Layer 18 of a small transformer language model trained on English Wikipedia (23 layers, counted from 0, width 64).
A neuron's activation on a vector x is SiLU(gate . x) times (in . x), where the dot is the dot product.

Input weights of the MLP neurons that the questions are about. A number n stands for (n - 128) times 0.0045.
n4 gate: 143, 130, 81, 99, 148, 160, 213, 150, 135, 129, 174, 63, 144, 146, 112, 126, 118, 122, 142, 56, 94, 100, 151, 115, 109, 139, 149, 180, 149, 118, 144, 102, 144, 150, 95, 138, 116, 105, 220, 130, 131, 138, 85, 95, 86, 103, 93, 137, 159, 136, 202, 128, 92, 176, 178, 140, 156, 143, 132, 84, 187, 87, 108, 145
n14 gate: 81, 173, 133, 206, 72, 174, 147, 98, 131, 102, 124, 147, 170, 112, 141, 70, 157, 73, 151, 74, 103, 112, 124, 133, 159, 177, 115, 130, 150, 143, 218, 73, 146, 126, 99, 92, 120, 147, 82, 114, 87, 140, 123, 101, 136, 98, 135, 143, 111, 130, 93, 142, 111, 159, 120, 157, 174, 119, 195, 122, 125, 167, 211, 181
n30 gate: 131, 137, 187, 130, 130, 131, 112, 104, 201, 101, 104, 74, 117, 145, 118, 138, 110, 122, 73, 107, 111, 164, 88, 224, 111, 129, 77, 124, 129, 109, 108, 123, 166, 143, 86, 107, 190, 139, 112, 102, 149, 131, 80, 153, 183, 83, 71, 155, 94, 158, 105, 128, 104, 91, 136, 83, 116, 107, 167, 162, 152, 184, 114, 88
n40 gate: 131, 93, 119, 93, 145, 134, 77, 116, 216, 107, 215, 165, 67, 162, 181, 113, 164, 101, 137, 182, 114, 137, 75, 132, 150, 139, 188, 102, 147, 47, 159, 115, 100, 165, 113, 138, 84, 131, 109, 126, 181, 84, 172, 142, 101, 140, 107, 161, 145, 120, 107, 117, 154, 88, 154, 145, 86, 120, 141, 153, 83, 138, 146, 107
n41 gate: 134, 118, 121, 123, 97, 115, 146, 90, 124, 126, 114, 120, 93, 105, 186, 111, 98, 155, 112, 130, 110, 149, 149, 106, 154, 186, 173, 86, 102, 114, 105, 139, 145, 70, 87, 115, 128, 162, 166, 117, 130, 150, 133, 22, 103, 79, 82, 127, 131, 105, 159, 115, 71, 143, 113, 121, 123, 159, 75, 74, 58, 119, 147, 109
n56 gate: 123, 136, 184, 137, 108, 91, 89, 179, 162, 190, 129, 128, 142, 178, 122, 194, 219, 128, 137, 101, 181, 130, 193, 160, 134, 138, 82, 154, 152, 149, 111, 135, 54, 135, 75, 109, 112, 44, 124, 127, 119, 123, 55, 192, 151, 145, 46, 107, 68, 80, 38, 118, 66, 112, 110, 66, 76, 126, 118, 134, 111, 149, 206, 142
n101 gate: 159, 80, 143, 103, 123, 100, 186, 118, 159, 63, 109, 81, 45, 90, 100, 110, 157, 157, 119, 182, 216, 120, 189, 88, 103, 120, 136, 128, 160, 111, 149, 183, 63, 146, 152, 81, 106, 131, 137, 129, 112, 164, 101, 69, 127, 126, 71, 148, 123, 133, 149, 56, 114, 120, 162, 100, 122, 128, 97, 148, 109, 200, 60, 131
n113 gate: 143, 110, 151, 108, 61, 144, 147, 113, 105, 181, 145, 141, 80, 150, 111, 159, 91, 145, 120, 105, 140, 142, 143, 154, 116, 132, 131, 148, 117, 171, 92, 129, 74, 103, 145, 101, 99, 112, 160, 129, 150, 128, 122, 165, 118, 113, 115, 158, 27, 134, 182, 68, 97, 56, 143, 153, 64, 176, 177, 85, 134, 83, 95, 143
n128 gate: 71, 175, 144, 194, 150, 203, 169, 157, 91, 153, 119, 52, 150, 122, 152, 142, 134, 72, 87, 163, 114, 107, 137, 83, 173, 128, 134, 110, 113, 148, 99, 100, 117, 129, 160, 150, 213, 77, 148, 156, 128, 180, 135, 147, 54, 117, 119, 192, 141, 161, 158, 98, 87, 155, 140, 183, 112, 129, 124, 175, 100, 145, 135, 132
n134 gate: 136, 107, 205, 99, 145, 149, 119, 152, 184, 138, 134, 156, 136, 149, 76, 60, 182, 111, 147, 126, 116, 121, 89, 128, 149, 107, 141, 26, 162, 114, 139, 163, 117, 156, 101, 75, 77, 133, 137, 116, 108, 120, 117, 124, 133, 140, 133, 91, 132, 123, 131, 69, 88, 121, 95, 76, 128, 96, 182, 151, 196, 137, 122, 159
n160 gate: 128, 185, 96, 170, 117, 85, 125, 122, 127, 140, 75, 139, 130, 175, 129, 64, 99, 153, 141, 87, 26, 157, 155, 67, 86, 75, 166, 169, 154, 103, 91, 133, 69, 94, 116, 101, 177, 106, 87, 113, 91, 61, 135, 79, 89, 84, 73, 120, 109, 55, 134, 113, 125, 88, 64, 142, 172, 128, 200, 151, 151, 142, 174, 175
n185 gate: 121, 148, 172, 128, 77, 165, 115, 209, 123, 113, 95, 131, 129, 184, 122, 161, 124, 121, 95, 115, 184, 83, 118, 151, 192, 160, 82, 205, 165, 167, 155, 121, 108, 120, 132, 135, 110, 175, 44, 92, 97, 136, 135, 132, 186, 69, 58, 82, 127, 160, 136, 90, 96, 129, 95, 103, 113, 90, 151, 151, 194, 108, 125, 83
n4 in: 84, 158, 144, 78, 141, 146, 198, 81, 156, 110, 127, 104, 115, 151, 131, 126, 141, 79, 113, 103, 100, 139, 106, 74, 116, 135, 143, 146, 82, 119, 112, 115, 158, 120, 109, 120, 78, 86, 115, 134, 103, 163, 145, 79, 107, 82, 135, 200, 163, 133, 151, 150, 135, 147, 100, 97, 175, 110, 106, 146, 144, 132, 108, 111
n14 in: 99, 125, 129, 130, 156, 187, 147, 110, 171, 133, 167, 141, 160, 140, 114, 195, 148, 117, 127, 92, 140, 121, 131, 125, 114, 84, 147, 116, 131, 153, 210, 139, 93, 99, 174, 158, 108, 113, 85, 116, 142, 85, 169, 155, 114, 95, 133, 29, 134, 121, 181, 88, 115, 128, 62, 131, 127, 135, 102, 162, 115, 130, 142, 202
n30 in: 163, 139, 114, 130, 150, 85, 181, 139, 135, 132, 149, 156, 69, 131, 175, 184, 124, 118, 104, 135, 101, 153, 165, 88, 116, 160, 82, 146, 150, 120, 85, 120, 90, 148, 164, 140, 160, 110, 124, 112, 110, 197, 144, 98, 115, 177, 133, 79, 163, 105, 121, 128, 157, 159, 145, 157, 186, 116, 77, 99, 140, 162, 120, 136
n40 in: 114, 150, 162, 139, 120, 140, 147, 100, 142, 77, 87, 188, 95, 88, 147, 109, 105, 160, 189, 135, 128, 196, 133, 109, 163, 112, 105, 153, 100, 164, 114, 112, 166, 121, 115, 154, 81, 128, 148, 125, 150, 122, 110, 75, 60, 99, 129, 89, 96, 170, 183, 216, 137, 147, 96, 143, 177, 118, 124, 121, 150, 172, 99, 126
n41 in: 181, 142, 105, 137, 117, 117, 197, 62, 157, 119, 129, 91, 114, 77, 171, 131, 105, 134, 126, 140, 141, 174, 116, 132, 151, 106, 150, 131, 119, 85, 93, 96, 155, 145, 102, 162, 148, 186, 150, 139, 105, 104, 104, 135, 125, 81, 133, 109, 134, 121, 122, 142, 113, 149, 117, 188, 173, 154, 161, 169, 77, 124, 106, 132
n56 in: 148, 124, 127, 62, 123, 88, 134, 94, 98, 123, 194, 130, 165, 105, 104, 60, 69, 164, 73, 151, 110, 152, 122, 121, 125, 167, 127, 70, 131, 94, 98, 81, 188, 123, 122, 110, 106, 168, 182, 156, 169, 117, 145, 171, 150, 132, 137, 40, 145, 137, 205, 161, 147, 138, 163, 154, 170, 143, 40, 77, 139, 138, 91, 120
n101 in: 132, 135, 175, 145, 96, 146, 110, 62, 132, 117, 113, 106, 84, 124, 178, 172, 101, 118, 145, 104, 196, 152, 133, 67, 151, 203, 175, 135, 144, 96, 151, 143, 110, 191, 152, 89, 96, 125, 86, 183, 164, 180, 136, 144, 174, 156, 108, 114, 56, 129, 137, 127, 107, 169, 169, 140, 114, 96, 130, 93, 103, 121, 163, 152
n113 in: 147, 110, 84, 100, 107, 138, 198, 144, 164, 141, 169, 124, 179, 165, 120, 132, 98, 162, 124, 105, 159, 125, 116, 158, 152, 187, 149, 169, 148, 170, 123, 159, 109, 149, 103, 184, 98, 108, 100, 123, 121, 113, 167, 107, 149, 192, 151, 103, 102, 175, 112, 126, 110, 138, 116, 73, 94, 151, 123, 118, 101, 103, 180, 174
n128 in: 133, 166, 114, 155, 157, 142, 119, 117, 75, 150, 113, 151, 101, 108, 161, 154, 190, 93, 178, 158, 87, 107, 162, 156, 175, 141, 125, 138, 143, 150, 136, 122, 107, 85, 154, 136, 120, 93, 113, 112, 115, 115, 144, 90, 148, 159, 178, 116, 95, 117, 144, 80, 91, 133, 134, 176, 122, 155, 87, 140, 65, 89, 111, 69
n134 in: 163, 102, 174, 114, 6, 156, 135, 99, 135, 134, 112, 153, 127, 141, 77, 75, 173, 127, 127, 130, 115, 66, 114, 151, 130, 95, 116, 125, 154, 134, 148, 164, 93, 115, 131, 102, 148, 162, 119, 119, 162, 171, 117, 98, 155, 96, 131, 94, 130, 100, 112, 110, 131, 109, 150, 121, 126, 100, 106, 191, 125, 117, 160, 87
n160 in: 165, 118, 131, 176, 143, 105, 100, 78, 103, 106, 144, 147, 143, 158, 144, 98, 94, 134, 163, 114, 88, 139, 185, 93, 94, 71, 146, 139, 151, 111, 96, 140, 113, 95, 119, 82, 69, 128, 188, 106, 75, 164, 157, 139, 136, 113, 92, 94, 94, 61, 141, 151, 218, 186, 145, 155, 131, 165, 126, 96, 138, 59, 92, 124
n185 in: 141, 146, 147, 180, 143, 186, 61, 156, 174, 129, 101, 145, 147, 144, 142, 117, 120, 66, 121, 92, 202, 96, 150, 110, 148, 163, 92, 168, 178, 166, 128, 113, 148, 71, 143, 205, 108, 140, 158, 84, 113, 136, 89, 64, 139, 108, 122, 145, 118, 84, 180, 127, 141, 190, 95, 138, 121, 116, 115, 140, 131, 132, 176, 134

Each question shows a token from some text and the vector x that enters the MLP there. A number n stands for (n - 128) times 0.028.

" the": 131, 90, 126, 129, 103, 158, 140, 113, 144, 103, 158, 150, 137, 225, 110, 123, 128, 130, 138, 146, 132, 135, 96, 126, 122, 138, 129, 121, 75, 155, 117, 170, 147, 101, 114, 81, 138, 112, 185, 127, 112, 138, 89, 127, 125, 135, 117, 148, 98, 114, 123, 137, 134, 122, 139, 134, 113, 143, 111, 73, 107, 101, 108, 124
The neuron with the highest activation: n113

" requ": 150, 151, 185, 118, 111, 139, 101, 170, 90, 118, 138, 127, 139, 102, 85, 153, 127, 143, 119, 126, 113, 154, 122, 107, 87, 126, 91, 123, 99, 119, 145, 186, 174, 204, 87, 123, 131, 130, 152, 138, 112, 97, 122, 131, 117, 129, 95, 69, 157, 108, 134, 146, 153, 151, 120, 94, 122, 100, 140, 88, 160, 98, 110, 145
The neuron with the highest activation: n128

"ose": 127, 124, 69, 155, 119, 85, 72, 128, 134, 115, 134, 138, 120, 171, 122, 131, 123, 107, 137, 141, 102, 109, 138, 135, 177, 160, 119, 118, 61, 141, 125, 147, 153, 147, 144, 130, 139, 161, 127, 121, 152, 141, 88, 155, 84, 131, 182, 146, 121, 128, 121, 114, 109, 114, 104, 107, 167, 108, 92, 134, 104, 124, 138, 160
Which three neurons fire most, strongest first? n160, n101, n4

"ey": 117, 116, 149, 138, 115, 83, 66, 112, 135, 167, 155, 142, 178, 102, 146, 110, 84, 112, 145, 99, 132, 101, 89, 158, 99, 155, 138, 145, 76, 104, 136, 175, 132, 127, 113, 124, 129, 143, 145, 118, 145, 143, 165, 118, 122, 100, 200, 142, 129, 115, 104, 138, 120, 117, 119, 152, 139, 150, 120, 164, 103, 94, 141, 136
The most active neuron and its activation: n30, at about 0.24

" |": 137, 135, 132, 111, 148, 108, 115, 148, 120, 87, 158, 123, 88, 208, 140, 148, 147, 129, 127, 174, 121, 82, 105, 151, 82, 107, 135, 138, 98, 124, 88, 127, 130, 98, 87, 121, 99, 132, 127, 90, 124, 105, 144, 110, 131, 122, 120, 101, 121, 192, 105, 112, 113, 118, 149, 137, 133, 103, 96, 113, 154, 130, 109, 139
The neuron with the highest activation: n30

" Chicago": 103, 147, 90, 142, 124, 145, 167, 104, 126, 119, 96, 165, 146, 114, 109, 95, 141, 133, 140, 127, 87, 116, 119, 124, 121, 138, 135, 143, 29, 100, 121, 167, 129, 120, 145, 140, 92, 146, 110, 116, 101, 116, 107, 103, 107, 142, 141, 116, 105, 135, 142, 139, 138, 104, 122, 108, 105, 155, 123, 106, 101, 78, 133, 142
The neuron with the highest activation: n160

" July": 142, 142, 144, 177, 134, 104, 155, 153, 116, 111, 115, 141, 115, 148, 135, 126, 98, 123, 115, 165, 183, 107, 68, 148, 115, 156, 161, 108, 102, 119, 117, 119, 129, 124, 109, 120, 80, 139, 153, 80, 158, 90, 152, 121, 55, 92, 142, 184, 162, 119, 81, 159, 105, 134, 111, 163, 126, 98, 143, 62, 108, 160, 110, 149
The neuron with the highest activation: n40

" d": 128, 171, 169, 124, 143, 103, 134, 139, 129, 109, 153, 129, 129, 64, 123, 157, 145, 143, 156, 133, 114, 116, 129, 135, 143, 110, 101, 125, 82, 128, 135, 166, 208, 140, 142, 99, 132, 112, 147, 126, 90, 100, 113, 118, 138, 117, 108, 101, 146, 136, 125, 121, 185, 166, 127, 103, 120, 120, 125, 126, 132, 105, 152, 126
The neuron with the highest activation: n113

" Pr": 150, 168, 150, 178, 175, 146, 143, 117, 155, 143, 151, 111, 136, 86, 127, 118, 156, 144, 93, 94, 129, 137, 95, 107, 138, 98, 83, 124, 70, 109, 134, 120, 156, 182, 127, 93, 97, 143, 144, 105, 124, 151, 135, 125, 116, 140, 144, 107, 192, 139, 120, 88, 163, 165, 137, 132, 112, 100, 106, 115, 125, 115, 109, 97
Which two neurons fire most, strongest first? n4, n113

"ered": 107, 84, 99, 140, 82, 85, 87, 133, 111, 161, 123, 144, 132, 175, 112, 190, 145, 143, 128, 146, 134, 112, 124, 131, 152, 155, 139, 119, 48, 119, 168, 149, 151, 107, 136, 116, 114, 138, 156, 126, 132, 131, 146, 136, 130, 106, 163, 164, 168, 109, 92, 120, 105, 116, 135, 116, 133, 121, 119, 134, 117, 95, 122, 123
The most active neuron and its activation: n30, at about 0.27

"ided": 137, 135, 93, 116, 93, 86, 121, 137, 94, 108, 116, 145, 119, 167, 84, 171, 132, 145, 120, 129, 99, 111, 157, 81, 147, 169, 139, 157, 55, 83, 136, 140, 144, 179, 137, 83, 114, 154, 144, 120, 129, 108, 124, 148, 114, 115, 128, 151, 139, 96, 134, 105, 114, 81, 124, 118, 171, 137, 119, 137, 96, 121, 115, 111
The most active neuron and its activation: n14, at about 0.25

" ": 136, 139, 140, 114, 149, 129, 121, 141, 143, 137, 223, 124, 118, 114, 137, 136, 109, 123, 143, 134, 137, 95, 113, 228, 117, 134, 136, 99, 104, 117, 128, 143, 61, 164, 152, 103, 99, 123, 124, 103, 137, 127, 103, 149, 161, 147, 77, 124, 168, 149, 121, 98, 142, 155, 113, 132, 155, 133, 100, 117, 96, 125, 123, 122
The neuron with the highest activation: n56

"ed": 101, 116, 99, 84, 161, 123, 112, 152, 85, 136, 113, 133, 145, 145, 123, 179, 117, 149, 135, 111, 124, 98, 104, 129, 140, 140, 149, 103, 65, 91, 153, 165, 155, 100, 133, 135, 94, 145, 124, 125, 81, 143, 157, 121, 86, 106, 172, 136, 160, 99, 114, 82, 115, 91, 126, 138, 114, 165, 165, 128, 136, 76, 114, 133
The most active neuron and its activation: n101, at about 0.4

" one": 91, 181, 75, 129, 115, 127, 135, 128, 119, 94, 147, 166, 108, 171, 135, 127, 132, 106, 138, 154, 120, 112, 149, 123, 126, 146, 126, 93, 59, 155, 131, 142, 129, 209, 101, 132, 101, 126, 143, 145, 79, 137, 106, 142, 128, 130, 123, 141, 121, 117, 84, 156, 150, 97, 112, 131, 163, 103, 87, 96, 105, 127, 125, 157
Which three neurons fire most, strongest first? n185, n134, n40

"-s": 132, 172, 119, 121, 156, 143, 158, 112, 137, 160, 149, 67, 123, 100, 140, 143, 130, 120, 104, 145, 126, 117, 159, 155, 119, 108, 116, 133, 140, 170, 103, 165, 184, 151, 142, 95, 142, 165, 106, 96, 112, 145, 117, 109, 151, 138, 149, 81, 134, 125, 103, 138, 175, 142, 126, 106, 205, 159, 115, 99, 118, 159, 132, 125
The neuron with the highest activation: n30

" used": 142, 133, 93, 111, 91, 109, 123, 121, 102, 108, 114, 124, 138, 200, 114, 158, 137, 124, 144, 157, 93, 43, 133, 106, 161, 131, 112, 153, 82, 128, 147, 185, 120, 131, 151, 125, 135, 129, 137, 103, 139, 152, 111, 134, 136, 115, 144, 107, 128, 93, 94, 97, 122, 111, 119, 81, 126, 115, 106, 141, 103, 142, 85, 100
The most active neuron and its activation: n40, at about 0.26

"im": 157, 67, 140, 132, 74, 136, 122, 124, 107, 73, 154, 120, 194, 95, 118, 99, 144, 123, 124, 141, 155, 120, 137, 142, 125, 122, 127, 140, 127, 73, 111, 101, 129, 208, 119, 107, 144, 130, 108, 141, 88, 104, 126, 171, 103, 150, 163, 73, 124, 108, 92, 83, 161, 133, 117, 92, 87, 94, 152, 131, 122, 134, 119, 113
The neuron with the highest activation: n134

"ize": 108, 125, 118, 157, 137, 133, 118, 125, 121, 98, 102, 130, 150, 162, 95, 128, 120, 115, 97, 158, 123, 82, 180, 113, 138, 129, 117, 116, 42, 129, 122, 147, 137, 167, 142, 146, 146, 183, 123, 132, 80, 141, 114, 139, 105, 140, 150, 116, 126, 116, 121, 81, 101, 105, 102, 96, 141, 144, 126, 138, 125, 99, 104, 134
Which two neurons fire most, strongest first? n40, n56

"-": 133, 77, 105, 164, 174, 81, 127, 120, 168, 139, 149, 128, 146, 153, 136, 142, 118, 131, 112, 131, 158, 128, 137, 177, 161, 99, 92, 130, 99, 141, 78, 112, 176, 199, 164, 144, 137, 158, 138, 113, 132, 177, 80, 148, 108, 128, 107, 72, 144, 113, 131, 142, 149, 119, 149, 135, 183, 127, 90, 99, 155, 107, 112, 114
The neuron with the highest activation: n30

"in": 116, 110, 128, 108, 200, 132, 164, 119, 77, 92, 150, 98, 143, 127, 119, 118, 129, 107, 105, 107, 182, 139, 161, 148, 174, 144, 111, 103, 107, 95, 104, 118, 137, 131, 158, 99, 124, 96, 93, 116, 86, 145, 111, 170, 119, 148, 166, 130, 153, 122, 85, 104, 151, 142, 108, 113, 97, 113, 115, 146, 146, 37, 129, 121
The most active neuron and its activation: n40, at about 0.52

"ay": 108, 118, 96, 167, 94, 114, 93, 88, 99, 97, 151, 101, 178, 146, 114, 121, 115, 83, 127, 131, 158, 90, 114, 119, 149, 173, 160, 129, 63, 90, 129, 139, 134, 172, 162, 139, 127, 143, 123, 108, 165, 127, 122, 137, 128, 143, 191, 123, 127, 124, 114, 147, 129, 105, 108, 109, 148, 135, 161, 133, 105, 155, 123, 118
Which three neurons fire most, strongest first? n160, n30, n185

"ors": 153, 130, 90, 141, 103, 100, 118, 117, 122, 136, 144, 110, 150, 144, 134, 123, 110, 100, 98, 98, 125, 94, 139, 141, 113, 141, 108, 158, 65, 164, 100, 160, 140, 141, 176, 118, 162, 176, 89, 122, 116, 142, 128, 120, 170, 128, 175, 110, 152, 94, 86, 172, 109, 108, 104, 116, 106, 147, 127, 172, 114, 109, 130, 160
The neuron with the highest activation: n40

" that": 116, 142, 109, 118, 87, 178, 125, 104, 126, 102, 112, 119, 120, 199, 143, 95, 121, 101, 149, 155, 102, 150, 135, 119, 123, 121, 119, 152, 56, 179, 130, 154, 139, 154, 153, 109, 104, 136, 136, 92, 109, 141, 131, 165, 126, 120, 109, 135, 118, 120, 115, 130, 117, 122, 116, 110, 188, 114, 96, 148, 136, 131, 123, 121
The neuron with the highest activation: n160

" i": 126, 129, 159, 127, 112, 117, 129, 166, 155, 81, 133, 99, 77, 120, 119, 120, 152, 114, 139, 147, 99, 99, 139, 131, 156, 159, 127, 137, 82, 120, 166, 145, 106, 163, 156, 118, 117, 139, 123, 108, 121, 129, 77, 164, 145, 144, 158, 126, 81, 130, 133, 63, 167, 143, 122, 75, 158, 182, 122, 110, 158, 104, 146, 111
Which three neurons fire most, strongest first? n101, n134, n41

" of": 134, 110, 116, 153, 109, 140, 122, 114, 170, 147, 123, 107, 113, 215, 126, 150, 129, 137, 131, 136, 114, 93, 107, 121, 127, 134, 122, 163, 43, 133, 127, 147, 149, 131, 142, 98, 132, 98, 148, 133, 125, 129, 133, 130, 128, 139, 127, 131, 113, 137, 122, 124, 108, 129, 126, 92, 111, 148, 94, 87, 116, 131, 113, 130
The most active neuron and its activation: n113, at about 0.85

" a": 131, 126, 127, 162, 142, 117, 120, 100, 129, 113, 162, 170, 110, 211, 108, 100, 122, 157, 126, 144, 142, 115, 164, 140, 125, 123, 124, 120, 61, 152, 154, 165, 147, 147, 128, 133, 127, 116, 145, 131, 96, 139, 121, 136, 155, 126, 104, 134, 115, 123, 136, 111, 133, 127, 142, 118, 155, 119, 66, 102, 135, 98, 148, 136
The neuron with the highest activation: n56

"32": 164, 120, 146, 151, 134, 106, 121, 140, 144, 144, 129, 122, 128, 102, 149, 174, 125, 150, 115, 155, 134, 120, 144, 139, 99, 149, 139, 185, 48, 94, 133, 111, 114, 158, 137, 99, 105, 112, 145, 88, 117, 108, 124, 109, 123, 101, 140, 131, 152, 125, 96, 120, 123, 104, 82, 168, 170, 117, 97, 113, 112, 125, 110, 145
The neuron with the highest activation: n41

" document": 119, 177, 82, 119, 109, 130, 126, 141, 133, 72, 152, 101, 111, 150, 91, 105, 135, 100, 147, 122, 125, 123, 114, 149, 154, 158, 108, 158, 65, 99, 95, 183, 115, 114, 131, 142, 105, 147, 161, 120, 152, 114, 120, 95, 136, 130, 134, 125, 157, 76, 137, 138, 150, 118, 112, 87, 146, 105, 121, 130, 152, 124, 97, 118
The most active neuron and its activation: n4, at about 1.1

" p": 149, 141, 169, 140, 101, 98, 134, 106, 112, 138, 132, 88, 134, 70, 138, 162, 111, 165, 110, 99, 128, 84, 51, 138, 141, 146, 113, 131, 103, 132, 120, 152, 187, 139, 136, 103, 121, 141, 138, 109, 123, 128, 95, 122, 144, 172, 133, 132, 123, 140, 101, 118, 187, 133, 125, 96, 142, 129, 148, 118, 125, 122, 120, 125
The neuron with the highest activation: n128

" first": 119, 184, 114, 117, 125, 120, 148, 98, 126, 115, 150, 174, 93, 192, 119, 114, 113, 126, 147, 159, 117, 111, 105, 134, 151, 126, 133, 98, 56, 159, 140, 173, 148, 161, 107, 117, 101, 135, 137, 120, 114, 89, 113, 116, 125, 138, 97, 126, 144, 107, 128, 149, 133, 111, 128, 123, 108, 124, 124, 119, 122, 84, 106, 166
The neuron with the highest activation: n40

" round": 141, 123, 88, 120, 98, 150, 137, 116, 122, 117, 131, 112, 158, 171, 118, 129, 127, 148, 115, 116, 156, 110, 80, 124, 132, 166, 146, 71, 95, 97, 146, 207, 150, 175, 151, 158, 91, 137, 125, 139, 140, 75, 133, 100, 130, 89, 161, 94, 163, 98, 118, 142, 133, 87, 115, 119, 163, 112, 103, 123, 133, 144, 91, 151
Which two neurons fire most, strongest first? n134, n128

"ing": 104, 146, 88, 109, 135, 116, 105, 123, 138, 106, 146, 151, 138, 177, 111, 129, 114, 131, 102, 141, 125, 78, 170, 128, 150, 135, 134, 108, 55, 145, 133, 99, 159, 146, 126, 155, 129, 192, 120, 119, 74, 151, 135, 146, 122, 118, 164, 140, 126, 121, 141, 96, 130, 81, 108, 112, 159, 124, 127, 147, 167, 110, 138, 158
Which two neurons fire most, strongest first? n101, n14

" Bob": 125, 127, 152, 97, 141, 134, 152, 121, 123, 116, 114, 104, 164, 114, 103, 117, 168, 130, 155, 128, 82, 122, 115, 123, 137, 100, 116, 114, 36, 118, 145, 178, 136, 158, 143, 110, 85, 138, 127, 175, 155, 144, 163, 115, 122, 134, 156, 135, 92, 113, 114, 128, 128, 125, 135, 109, 117, 118, 99, 106, 168, 123, 116, 123
The neuron with the highest activation: n134

" F": 127, 114, 146, 119, 136, 133, 145, 150, 149, 102, 139, 116, 143, 93, 116, 171, 135, 166, 124, 129, 118, 93, 124, 112, 123, 132, 133, 123, 39, 137, 113, 160, 117, 151, 103, 97, 119, 117, 155, 120, 121, 111, 109, 107, 133, 128, 164, 122, 139, 128, 145, 116, 187, 128, 129, 110, 141, 127, 118, 113, 118, 109, 104, 156
Which three neurons fire most, strongest first? n4, n185, n128

"ows": 116, 98, 107, 137, 147, 146, 170, 103, 108, 150, 124, 120, 187, 146, 122, 110, 113, 132, 129, 153, 135, 90, 170, 122, 172, 162, 141, 140, 93, 159, 80, 164, 137, 130, 184, 134, 126, 153, 66, 123, 159, 126, 107, 131, 99, 165, 177, 123, 165, 113, 110, 134, 132, 73, 113, 158, 121, 193, 142, 131, 136, 112, 152, 85
The neuron with the highest activation: n128

"9": 158, 101, 154, 146, 113, 102, 114, 110, 142, 169, 115, 119, 131, 115, 141, 146, 124, 105, 122, 161, 136, 114, 127, 105, 103, 174, 114, 163, 48, 74, 151, 134, 118, 132, 119, 124, 135, 113, 106, 100, 151, 119, 114, 134, 104, 112, 128, 148, 137, 140, 97, 134, 137, 105, 93, 171, 166, 160, 92, 117, 96, 61, 106, 140
The neuron with the highest activation: n41

" gr": 108, 134, 157, 168, 148, 117, 75, 139, 142, 84, 92, 126, 126, 61, 135, 132, 154, 154, 99, 115, 129, 135, 96, 150, 130, 90, 115, 154, 105, 102, 92, 137, 150, 182, 106, 93, 106, 124, 137, 122, 122, 161, 131, 139, 168, 153, 107, 142, 183, 98, 118, 79, 157, 134, 127, 132, 183, 135, 146, 133, 86, 94, 122, 97
The neuron with the highest activation: n113

" as": 92, 152, 128, 126, 119, 95, 104, 154, 129, 128, 158, 119, 147, 190, 134, 146, 128, 110, 137, 150, 124, 149, 96, 143, 126, 142, 118, 110, 49, 149, 135, 179, 134, 123, 156, 119, 105, 89, 138, 125, 118, 154, 122, 123, 104, 110, 96, 133, 97, 122, 120, 86, 117, 147, 122, 71, 132, 134, 119, 118, 119, 134, 102, 134
The most active neuron and its activation: n113, at about 0.18

" T": 143, 159, 161, 152, 150, 140, 135, 112, 135, 119, 155, 155, 101, 58, 140, 169, 136, 150, 130, 170, 137, 84, 121, 125, 138, 148, 115, 125, 113, 118, 121, 110, 159, 139, 114, 118, 76, 140, 136, 123, 107, 128, 135, 126, 140, 108, 158, 107, 103, 139, 114, 160, 191, 105, 135, 128, 100, 101, 82, 82, 112, 142, 127, 129
The neuron with the highest activation: n40

" Kar": 107, 111, 123, 151, 139, 119, 108, 172, 151, 103, 94, 147, 132, 104, 125, 125, 116, 114, 113, 132, 129, 85, 85, 65, 110, 98, 110, 112, 79, 135, 111, 127, 162, 140, 149, 92, 112, 135, 179, 138, 78, 147, 185, 128, 157, 100, 192, 104, 110, 101, 131, 133, 148, 137, 137, 148, 149, 114, 152, 126, 142, 109, 133, 137
The neuron with the highest activation: n113